Layer 2 of a small transformer language model trained on English Wikipedia (8 layers, counted from 0, width 96). Numbers have three digits each and are written without spaces.
A neuron's activation on a vector x is SiLU(gate . x) times (in . x), where the dot is the dot product.

Input weights of the MLP neurons that the questions are about. A number n stands for (n - 500) times 0.0011.
n3 gate: 490436490465514566434447541423532486681437315688431255415592524601595663341603418615343415425539447473469414473497480624417561527371582493556576460752520348383448493473292456205549417376423629398556688608487527562308588192593312520517471550548468727487345371572497497572530568547257693336
n26 gate: 596476418525550737406630611468569314362345555224710587488652360412484524640496520420667328370660516637419425581441715582196694363259569653538393413753568517446521262604520480422618867594504583508513750750317439389508556642693390480422399453649531787217421602582492622414604544388508344353
n30 gate: 522655566553575593373489350694555382453286458405563493428576434711384500777324672345384311573628681629518426613278388467375551576708683500688559504436525428413276493432525622544349386458765377642313572551521749493419453479434655567703235592345455611532429489394604547375507561464437427379
n37 gate: 666332369813254538482370589460469350504615568607534536555328493645687576594507244518382461548366446365385507699747433545478324453529330607786414363636380599366671522543482536299454673479558481434436377328713348552482317604359357586444563554440482699608471475637569692455518233482507631511
n47 gate: 485537312538831542540562530456563515489420489651511572463396692537434624398526357548574279674388551944519507645572436541414275566504534295561489721601625477475388618471742705639246485721416466519683314419613493414392614688286496345443408637523461460609504504650592682608493577588475479590
n53 gate: 401628587559665511486496410345328584364335434427511403643667358355756518544576610404264373546600497723529455368448476616308361713611468393463478342343610281599673660402430440460511475390634343565846433479461446504469472671558424563318507677326469482472340670558451350561384443373566349543
n70 gate: 582536744238442488418691512595466406247449461644480508584404529547400567463411639484540388492542492801415422303617523626512624591519488582620765473629234558320419420638605595289512406295496521424393609440767168577438691477512652469337496356757623268500648683338460460472433799765674477649
n74 gate: 579292425496549670396584455598594537515385507475440367441680773402577626328433695361389465379378576806537554459529504369675262445564537832679676511425321531778530427409529565526569356486420410223481542551659400776436427643478611532571472368391634529525518446400431633322457485427464680641
n88 gate: 380476668429454699861508541580530356516615370320500689359690706504512560442744317600293243617294294484557626216606566496631347757406345445446516488492324676272492403432594492369357309410432653463538445355496394623732621725610516339303585567533442579651437504496300386378413536440691376386
n93 gate: 445313180803425693373305535321583484350632437515317287255732520583553440531655467530458611258668436492465556465481418539332645248601597545448606489522332600500325454689743314570512549630485480431314492504538554543478618650570463758379526496649584530489545466356466747616300458451652747434
n101 gate: 440458476218612544425355614584420184519451643541370530504633788439384549709391519642422474360419314369656409632526493752492593535889523282359393534413542601545582338637587504622629401384649615348540545527275332661681473659524432451457537606658344401477379699449738340586622400469680388441
n123 gate: 483546522346740395591531551668616595351329479442526707343411699332627583271543397639538504611553533546726454360719787673466415791211214451447682429844546421541668657425748337552390508279441404590487464382362599384624306649418722397159638640677427517617620537449450615551316386529631524440
n139 gate: 417405366473383436642405500424732366261698425568437636668603604522464428795633330449577391617702507562437532449301383288470460435454367393553384460493515641454578365558421218626538716518420526312583182391417322429472449607493443514504616293340269460594564507385482680337367606543496655493
n157 gate: 621661598584451477421531392548434530493757547586545349386619327478629576368448290592759521463408583328296716437554365432744559408615582400374466417601701439659616504773432613642393493561617470693462434610471418294371482442511514611432390367710387718551349364601613559418580731460454674742
n161 gate: 469394469298525516426500617719506497460560447544327539451582438371497375602365391446402529442620565551723473567603456608626709379621558444569584485500663409683337343368382521475387425579407531354560589536369411663624503346534432512259430391608535596548630612420596549491485642548567421598
n177 gate: 228523496301496352690642330446596440622304492716532668473679556415539462544484307612551545340435366461547542633561451409679469399420634599431444404668523443713346290454622504409682677477330256421597643484404697508500434515453299237802380587401511519450625750468179680468642570238549470532
n178 gate: 520566634500660600409415555373460429551473368504603356558464496366369466358469515604633702609686496123793390519564609611618705755292387511383381431625546625280413585546311281512472599635512619379596614349736551681326616394449636428393414489468556557462239719480423403363290651466316601645
n184 gate: 441639365511202696633550521568597333548547536507677490626432594591415493469479510554620300538521657689418553627540421479261599497364572394422629460643659652409604507571357423410525698711385612726493457490507486379384656553535576460615297447278353503567543566528409671503540422345721382400
n187 gate: 465542608389531344725401316455382566481675618548257552386445465444595433361458808489618624443476530413320704485485331593620458602870355430386407690567345382686404538672593372519488661698436566607418639413493623292445394470473659522179526459492664575631459382404504492274653542286390474584
n190 gate: 609598308884817605572496595541442567401436508552275584221483554350704468500401460227735484545376548402851492615668476371537708423548397289581328323404821538398384549488456585695751593520520487475403410545371421479472606444587532480575524265329575565359544508334666401628528594464278831566
n192 gate: 306688196672475367794425170348546401715488343751377476371504545663134163664590379416569329496542362392484461682492539254377528580649581633412409290417504307515692440556622436488739508555432616451363483416512553492410540532345661445553597414463380552393488649496444281643619677564531395459
n197 gate: 420548244496618489464550601383500504511220471568699356555334587580518780485534396460485564341504275746604439533612500647421474529432694417327368569579618715496560533259608460773707325575548648556538376644304631432684367547710317644432436342590496573595547421362416407305369452474611450362
n204 gate: 772351447294381396540589545196299580677335584554679770433715706371694404584511511422459316556562768745447467530449594371432429377529327482477511427704515663496466500765482603697659496673611469534566641414482504413376422416757620544511525493538561625607344547587285369466441437452478504508
n217 gate: 393242768444436584402436594435441563508336508395591598589605476485519721200610354496601459348609511715367697562462313532579531458511480383560817561564450593474347357515356454394625492429619281126424492678694339563538384409370376337532701481453697466504783511394607481320424438619406437754
n220 gate: 424455424813241530620641558627446164421391588380655520484767647683443378475508349590525639388655718631388584372596440714680574566512533520474504464420492342468483319476170504492650439329549415438253388808666687404572254299483256375269563608416792581589287552492467599392415406626572452600
n222 gate: 357431341586357835449572267375348292277449483479478368626623580994574406562399668470539575461459500556679296434381391491699279491695496403482433538479591324400403643238492392562292423471715594601069660604325364496610422492381614619544450576629762573479809335465565552817599565685458379465
n237 gate: 300193450466370542480424311484573595390448433543347682455835459773451576388590292516255351337386388750529607410334673517281670407326238358504496580615710673337422289692393532352403484516488633520374602451644414281504488377447583647649562536703484400249299528627564500549652613304366461537
n254 gate: 525528314403613604306572562548442877602464445603554444512288546412557604264360504581341614614572309657610714525306323587273662504639574389445525256238593500426710585664417311434513628582247496660492551293352586579579601325376622520616410496467313468800381840582609443553356601376433641414
n3 in: 396507463477586481366556668600517382587319437373607394482492511675309504408526413511235455518696465428504648522613717588419648514320697616568611528670680470285639363529260597419365514186446474482564364547536624596563540239485546556526472613681597582237472496665693504646450550746413500588
n26 in: 406508394535534466545752449665216432273475520581670378638452462595533492330555278347458504492200529430693260525589298525415383334467555504569666287512446409432441700693537269517452603222306410458384574242402618445545654484762715675521456671594676611812711691319591487728590625690387512399
n30 in: 658779717516504516488467780429433460321457335704516651354384689504492725589336867508409527686685395672651450496746492512339567547527424362467399418392473217379384322812539535576336492515539828587496355516352608404766484554672512454452451400524458446488473611392496472512414524207531420556
n37 in: 656691474515541537504372239647726463569361387715699401551455589435460325289496546439321664395508607766464652478684440400393482385747617595549326653504529515663665583453419507662624521482651757369429523514347434459567522316511504465541528666456615386422564401632654361500514475239335427496
n47 in: 581230591351456643441574500627470653522468663465529368632612507433247574456500776418514373353563423327457580228483528464583514312427583562500624321507606682479616536306392376373630584555380328486677504621405601406340464514753337462587507594493428395370597368186514464547613589733407490475
n53 in: 693466500580369421530492391641540520469519343463347429673444512724626451520519556477890656766548542389682301477556411402723623454650318388496488492571573636625605423583470542481596651392382382434552770496220558387631511677266526564406297365610504432417283567263690581702564289496414663655
n70 in: 492259627411327773329394559322585643315477363306651580469410345597364246448326579597543383257533699473284500429466492516345488345546591511703520615630628699425650601616611519623447608277345492677641267442427571321565438645464322542436774393647421512289492420623434382528627481531526639267
n74 in: 457458380354527711400480454511364794546448396334589533352441713226455448450458438534573317450389578474511452340585449597373405421500588563622725608422613472547438720369470481789638575265365473523680568629560427597311625697519566670442931574500507564504544703354579622439354311275544537538
n88 in: 623627413617548480319415332726518535496401361413724655434443630400400584263516358458554631415411447512714319523647507587539689642327535421275283496704404613541559608607560653551649687478458750321596751446359582508466473288382361560551634715579570500374338466672289442418401774496354306664
n93 in: 212426365556679449456543638516543609512545480592265439281349391300599362416387512631770536512375609316662359475371684298735310578593396355440454370552570311520584360443512700546311614839549636458444413566451233387375389524546500363412591456639417459195484436596365272120537628537248488713
n101 in: 298511508523240572475508474735584670444307381406447522389721625808578434243575550489623690348558613632474663425547400349719234563482504680515663700529253527735568396540406614515438489543467412463431465456500729655421482518278626330560457605447418485391709558481353657466558474493622611414
n123 in: 575645599302371446563387635376504315553417390531800555399517628556826528488414195364480551642479456680573532480272625673340544532665675272492516556551560231519500653651602500394483389566516653350504762254393427726488218607623555390838283748677612623512535378422412455390568536544582376504
n139 in: 650517408420600518473392345555569493427302517598712378451388521452503517599290470593695584549638534472318507503463513458458427379578321544576422626476673536363387524558510229570500456503500639388697402607391633532750517639493443714496864517482666534425402541388428458391507680205399697570
n157 in: 795389416430512707424337390241309588459526445424420551448402485445385669435511529493508576361508496474775292470795536363557340667482481420380477584624507271471348161585573737545457515446537623602396649519346742610635407529424558372519776424428368489401398565526504455715559597600478277432
n161 in: 636506398230734510484365490651524394412516487368428535270507398366474611596516340564383559357534614510363538786752428431750668391689484497352407433487523651596336439478333494375527586437346490555513347548589588559497658491444503491556397437483460449564661620683484425484506461548538615510
n177 in: 707460582477470564493550515515552743415446586243451575507147466627844623414608440453371387467466561606518511297547393436530837617643556532523481453647442649454567581366486398318737384535336421311477539856616500433471504665507475597440546439507546623384446457604558437816297412518408493571
n178 in: 522258391496378732545820420486463573507472545361660252690593318553554556500471618418730521539522556351572612486594552500307482464503532563571423458773493630383217639641388419533519630614511507554467470311532511391430625556565371619445472531569582359394291517489379676583401821581306424674
n184 in: 545361698469458436768687727591711433393291482657541385548699593533683446754519369358489624338554712602533690541468610388616372409228552593424346576643620630683396566543654290381542374617551289574655335449551470440625405543511436439407673432507574511457457347548507441452623624417468440700
n187 in: 470443563423500725392359713198399647405609620700517496537405252333570391529159508701405397463375294598434411881661468454588607496307400560269740504556512329504559735350444463521204630329679597409743444492395229425392484512375584524370551520525539500532448648613447504554500180488719647637
n190 in: 512550295456512583447697520427365201395640477440559319450242717447616359488480324611318392481548576466597375430684485598614562504677484571556374618409354512385653496210617523285761302519481599527512715230709543472289373575708447462697400489638611489549692470543316290582588535557560281656
n192 in: 112389511654584508594504248419409500578321496626379525385620606735334427613740672559362518388299515533575525541345249345496430541449489471615682471362349627571519659489395588485512544561603496276753422622558774549399485656586543525519568558439518537380789460564371261583489629540622350549
n197 in: 513528367543609655393351636411400496660540460452458680475845413314606536637582551451590539561500548540327512582508575438288137541528640460534321636444390458684715545432616670649593584236621575438521376581472686409707585472421298384304182389829355604480405480657617533285601211456298724323
n204 in: 408504540545355624621614461249448464743542603637444344484700289485648347444598357279571489692484657388527698382489504722341570581367508174419572557618581407291251469604766419460455607666620664575440292675289512801584461515417644576182448310512444538485416599417485610433419512408591432492
n217 in: 338361624582467607315321838639334617417394451434485626443586518511443599478427465446532555511459363439392349626395458664584593614353540388489617475307361769559405299372563234460534454535706570316611349453433580284650521377689395346581635528529359525670692360536500453547723468546622493529
n220 in: 663670569386262461548654596616564446511422666404708548489650500425281485473588529519302504363504426492569337686404306527400481142559485485752357344559523449518273610687441466373445537562567566348492683345385450446485425526596813415403533448523413276481423728600455786534646594504386249313
n222 in: 446437702492477523424508534437391519594654471555462467399356629430671456656666710207339522507687434537462456755504410546580582400449613377426603632599623399758542649552423507455593489359212627496369441556474413595242574438519489398390324325492607640445449642353596436693316660784182525364
n237 in: 609767676581409511548456489371353399635701534376439717440633665720426549345714667423504357376452497430546290681500439439443754437455593545372525486362482614290568535639562608518463566514716348482598470585503579575720528721436551386532544462511585649618713428557420656646479539465633700518
n254 in: 312396441524472636443791362531522563387603439462599424286455211600415534242457699450437474313224622577563462305614556627370465434140465666520440481637423391612366620607360392461605477267488412480600455523485382532523605542646360401575347477476437270699538273535646516453423779869455481539

Each question shows a token from some text and the vector x that enters the MLP there. A number n stands for (n - 500) times 0.0057.

"ar": 314631499323230423584338754584447654612554463459404332730577620488307366524629383668532452462385457634421355358460640473566231584279272506291376366635485498615336512543603450370449388456425608329715565532396519506449654527511494486487612627352332473244479477545464780486558607605485441446
Which of these neurons fires most? n88

"in": 647477592485573556431460719583513500627758487263416271442301611463558283573537577434742450356520823447297621411348628644424474237419648646499458420514566444638430292577314549515428502349364482390508462573400395563525626605393366308625594603448527468396401569493478546684393390593474447701
Which of these neurons fires most? n74

" ": 562526664399547351342330443628579397642484563368559382588446343409446454499657635360400797542353612478400382350556478464461477330344395427308328190612546707453504651466427776522348401545472586467578534712402646485428571644745484364523683797394592353414552566472582545540540375688539491482
Which of these neurons fires most? n190

"es": 516621562449493435566383658589310529571417664435140403638294477576433587509484578838697839448476698581411413472496542365509199415524522488668393435378528735571540635680472433450213480448543325412461306705485610448536536335613526546679554616442369673491487638469695470610554456392423372536
Which neuron fires most, and how strongly? n123, at about 0.48

"ly": 532779693504604405240580577528467527369423581238498280511470444440399419662425591698504555635421584463532375448401507498429442328482509283291423400418446467575361583733427293424387490343618611396506480678420688478515511474556397663673333691429504484379331635672765728514506505711406438540
Which of these neurons fires most? n30

"ation": 616598560608553443442610629557520501488359453361371406540394437587386484554551569422557442734357632679453671516643529552473561511388502465271551248578540587509512482599414307466255494556596461532526462786503908593619549214474465368642521706540295678438430485457499448519713231414445311412
Which three neurons fire most, strongest first? n30, n3, n184

"it": 420603591535380096349474425430523493782675519725522364603305638684568464423478498487673538691538656619576442400460616676589449651650439394312351422594419539502330480532446412566372451456582528485515437475427617535535571612462408412550496474754555430562574564351499453682597219732680244470
Which neuron fires most, and how strongly? n123, at about 1.3

" B": 402568423249392481318375545567697496614575539439454401534314527380611421562405385307512540576281743448303439372717385321455526278485650598367478383555464587590435468518656499390224432495579560393468280408416598625457407566479313597559535513492448230403565531416472387607427401719534257732
Which of these neurons fires most? n161

"il": 442578538504421456508573581565555423819735538429297331629371560360392326486363746382477357375427591594411370359401709718573534319507667356457291427497544472478304548698486372452498422623492491580432491329364426490394562444610435348742375435392243373514512698615583449455331437456438607506
Which neuron fires most, and how strongly? n254, at about 2

"r": 412574623383335438224311620534166461433712434460353396667577658378502528651571473459582429494429537568516560518544464652529697316401420349485465378459535535417492524306495567405413248500260597437380546634627495509517649446559636408696747367584406351396361422747197524386425566520523679587
Which neuron fires most, and how strongly? n237, at about 0.73

" at": 483496602507742320460220538451606420710487442470385426632419530319537200589428670506621523504468565743341417365522488512310446305284392413509227522536444713450397642629493358452391690352375436482412283264353458601538386451436380547565572588517501708360437467511406612556445648710614519539
Which of these neurons fires most? n139

"on": 548450592702696541465410613503408561457586611466657195547348674260449546497463574333785502500428560661466430487452417489454757370327681608524358362535649591570634528578543501359629522458588491350290575525554479354512477508624468226634793519518526641389346590429721449647475451707454545528
Which of these neurons fires most? n26

" v": 379515491447379434477434518477381347536702580515500466368432394586556292555424655480573568696320648560374616410616447335212259277286592457406446324268578629455386424387514482411470411463462738262508536595429574576539465529515492613428805721758475482642468453414324451650379325631509404621
The two highest activations, in order: n192, n204

"al": 374639550528402286475637433489628519756479735546515419658336511357283459535398431441335560337212500444429579487622617439571404655390277484307446527523708537590666464536516460487190321563433406401487383648535651615473562687483522411732651366456410536431719664455617394535598487390430503387
Which of these neurons fires most? n192

"n": 290518603404420553514563731504388509435488437553445362513426533378568441658407465436624440412433497602534503570461540206247710422411443450574282565487508702450448488581582614356483558502227414513377376474407572330541412468420478636578830534504185622240189713647392495640469738483630473572
The two highest activations, in order: n184, n139

"ol": 290609463527384524577297414704336646687647804391489276612356691378546534479532547444548582537387497703477504389403654442554599336431601547374498376564746593471411355590362843537299426454505595532209585448607502312472466637418270459550364402420376522422480601471526369582486511531390693473
Which neuron fires most, and how strongly? n157, at about 0.4

"A": 358598321330558461440492700466705490514610800495399330462386518441499281592634399594698620479311706505625511422538421379378718406338406554656355345244471612531411516607508758338410541521489573467490338592564594474566320472423522672450556384422439502295512519462520569674362550604491262619
Which neuron fires most, and how strongly? n93, at about 0.61

"et": 328342562435524404529512653576287647643561420532448304537394600511513430461375743454595482309297671483639616561512639407418485468562367473521569563417511669490302581550432496386303697612601600485556494474493472420299477525620308545523630891416313635342420645446368408461484369650469500240
Which three neurons fire most, strongest first? n178, n187, n197

" V": 401508392314373604474453542644457358483788533562484402321423427556639380578431678447551499606333706539250596439643468343309327373411598299408390292296493731459391354353425604342340550588369671250584441625531601532469444499571438646507662589705392551555515520431393478586394261570570467641
Which three neurons fire most, strongest first? n93, n161, n139

" and": 495573597487511155423364575609584558556293627569486508644550419399499350653629507545604575357296400633363299383563468360418382481360449540451452439474392648427504571589512515355345503826244473522457464473599664420561353524464294506564652597342480602415509548490851632689512454795533562427
The two highest activations, in order: n47, n190

"er": 455332715374309551501531552548449526424621593344464416554479770358614294638450546423634514553503487693513364675226562539421359557530360509463350627649550545657469362305473441557284365400478465343481540740476326626479518451594286541544602642593301581405588371562357709612168692491481391487
Which neuron fires most, and how strongly? n222, at about 2.3

"7": 408569414396659342351746674356499454250535613598307383416433505367364458510548497299679618613300370532368495537588470459356302379530531424321291449648480708535535787518479593758287313332553589566560359499586608516602561315418462405609546554380384404499310498604480493643526297568323440295
Which neuron fires most, and how strongly? n197, at about 2.2

"ard": 358504564502548409682598652617600596444443477477423287500423578493327514502547589249583361740358443559653406736533509509447396437455257605339607505652496596468585492697359391398518724325371369353337364735491627613410545431378411304673686664369580570307534540757380533383494497470298473480
Which of these neurons fires most? n3

"ro": 319519587444446424442427526687440558345737526500440575638413374460554348615605564483533554496457521461496458256456529603394457217292486577339520462374592780473326584656517560396420615622687611358246462474565541480356568649608281546757351382747315556330556658344474370561720459504516618538
Which three neurons fire most, strongest first? n93, n26, n70

"an": 544313526542531279379690492560726488569490776313373367591489550583402541498379461389624560507484750494485553414481640586384393566272462574272494474485354549623405641713306553417465537296487734446605503641475554557497702298426491280597600597312493355378539501465646520727649282524542603596
Which of these neurons fires most? n3

"ec": 556490668459160498348498578465371391530507611334483377617494576526358564438547624493442501350313653542656541529469489161380687640422561413552376556403359828502417590503516482356273358304629321604408566693614662398520406439396365376603373678305576437486311624491263403639484404439488608296
Which three neurons fire most, strongest first? n237, n220, n93

"od": 328538290464503591467527490656402689697458488526423381526402580466362565530558493161695510365332547566491483573474514384273326350457501621478883451628550528803400470325497529353341625575344685461382305599560443435541274584475329334735523616425489438486484575400467424527634358437419509423
Which three neurons fire most, strongest first? n74, n47, n192

"E": 354524534356627462321326447553556430467667751474600165437465663379624314667431522311602563601377834671506460427574590345552533289564579547522383414473616623474462540603470473393584349536665618659399294597673502250472473541666480583633561447519437481567612559369418574544339587506417518493
The two highest activations, in order: n190, n139

" of": 431603611533619339294451514246655666587427666460634365558320391434421350587606802598424552530422434683610438547431337446489482438406388442430331488481463722466490589532524410503255372503141524382479490491415720670575441303418422557673732537571648532268483485680647643522558529612666463642
Which neuron fires most, and how strongly? n190, at about 0.25

"u": 506473579591250416525488696405366606583635185578510492306304759429430357614503612494485449462571722683535429350457502435512592647494602318223393406386361674534454646323474732511519313483457702379565613545488681435442712620522523377685345524515612293443574353430624632586568315538620438599
Which three neurons fire most, strongest first? n139, n26, n178

"ad": 458522548622510257445461400694525482668449569394276425666518566548619520395469468361574467424425552564491478689496613407513480566569439617210324481399313654537681291632560477408344595648555534258326344605523468678495470705659484197707332476596577556418353547741764350369463623439556316651
Which of these neurons fires most? n101

" an": 391357575540530449425479460445474365604651542449322343595380409459493249604238518509554512425277664711468554315618431531265376484470526524610365313409379758367446607526363472403573505364328794521424539735484620412700442367393584519448583565324394492467552667323526517664481562676398586620
Which three neurons fire most, strongest first? n70, n254, n123

"ive": 651456550674627304316653761496694616378428706485507356567405433493354390558446473439548545591324450558356547474543447637419350404591510518533331365693384500548681570711476342272471263676191476484585528667415640414504662378426387559588535446396541525516591612504779462379623417637452338516
Which of these neurons fires most? n254

"e": 654604562463427318279596554232517447495419739326417319707413448621468593685456620596643559578554698485510557308459475222475363505572549518601443365418462668434533502695402306450294319594578502473547262682591532488459678403627370438655472631455413467539498391502775515367587286491700491455
The two highest activations, in order: n88, n30

"ers": 521573766349486360535278359679501649585441533398212491544397406601554475507430410624673487519439575568604460340514658714481240561576308446248469436508419457458444542536495424287154334355453554445394566779628577520499510443434541508607546589560289550487331784563493200364518270520447496588
Which neuron fires most, and how strongly? n53, at about 0.6

" pro": 305572528437382511515219714616607604578631539425481455481421365360709342679424590526591505491452654526554498376494454346206631340148491647382457472576504641435454470353412447320421397551638627407157466559460552577422508566566442602523544321509562443528537645249304692681662566457482466502
Which of these neurons fires most? n184

"ic": 679479662535397508300508580237566314508454587506679346824630504581430575721461646508706379360337640666452408550619530232551383491441584508351508563384484590386462430557629599421341402502718333444371412667508540487495553473711524301598600538690430592474371655512786497524273436321453700391
Which neuron fires most, and how strongly? n30, at about 1.3

"g": 494502537298558418351451341489384579516648679346556440721361557450308350608277586508712561739437580466291618470658345432589591701487564477418598350692273538611496415486542558336373470430289441271599493524416473699345599668711646306550539532562485330403496478511560558610359442560389359494
The two highest activations, in order: n178, n197

"y": 520713613422422343474802699514508481700473371361613307614371549402334558621578309537705679615424518688416552446509500326570339402395447449382394472500517467706407500686534382491345520346735558593532503717612514631540548567614392418527596642334349462537311500485723655478438290556571385271
Which of these neurons fires most? n220

" it": 519484480529500424678351486452470521745612490418400465508319586358515277562632624514697492679280570542490296373770531591468577181404443441446643307550581607510401644528450378426477608626437670597460315681535680538564582441460469537570412655327452828709315483728636458640549372513441504363
Which of these neurons fires most? n204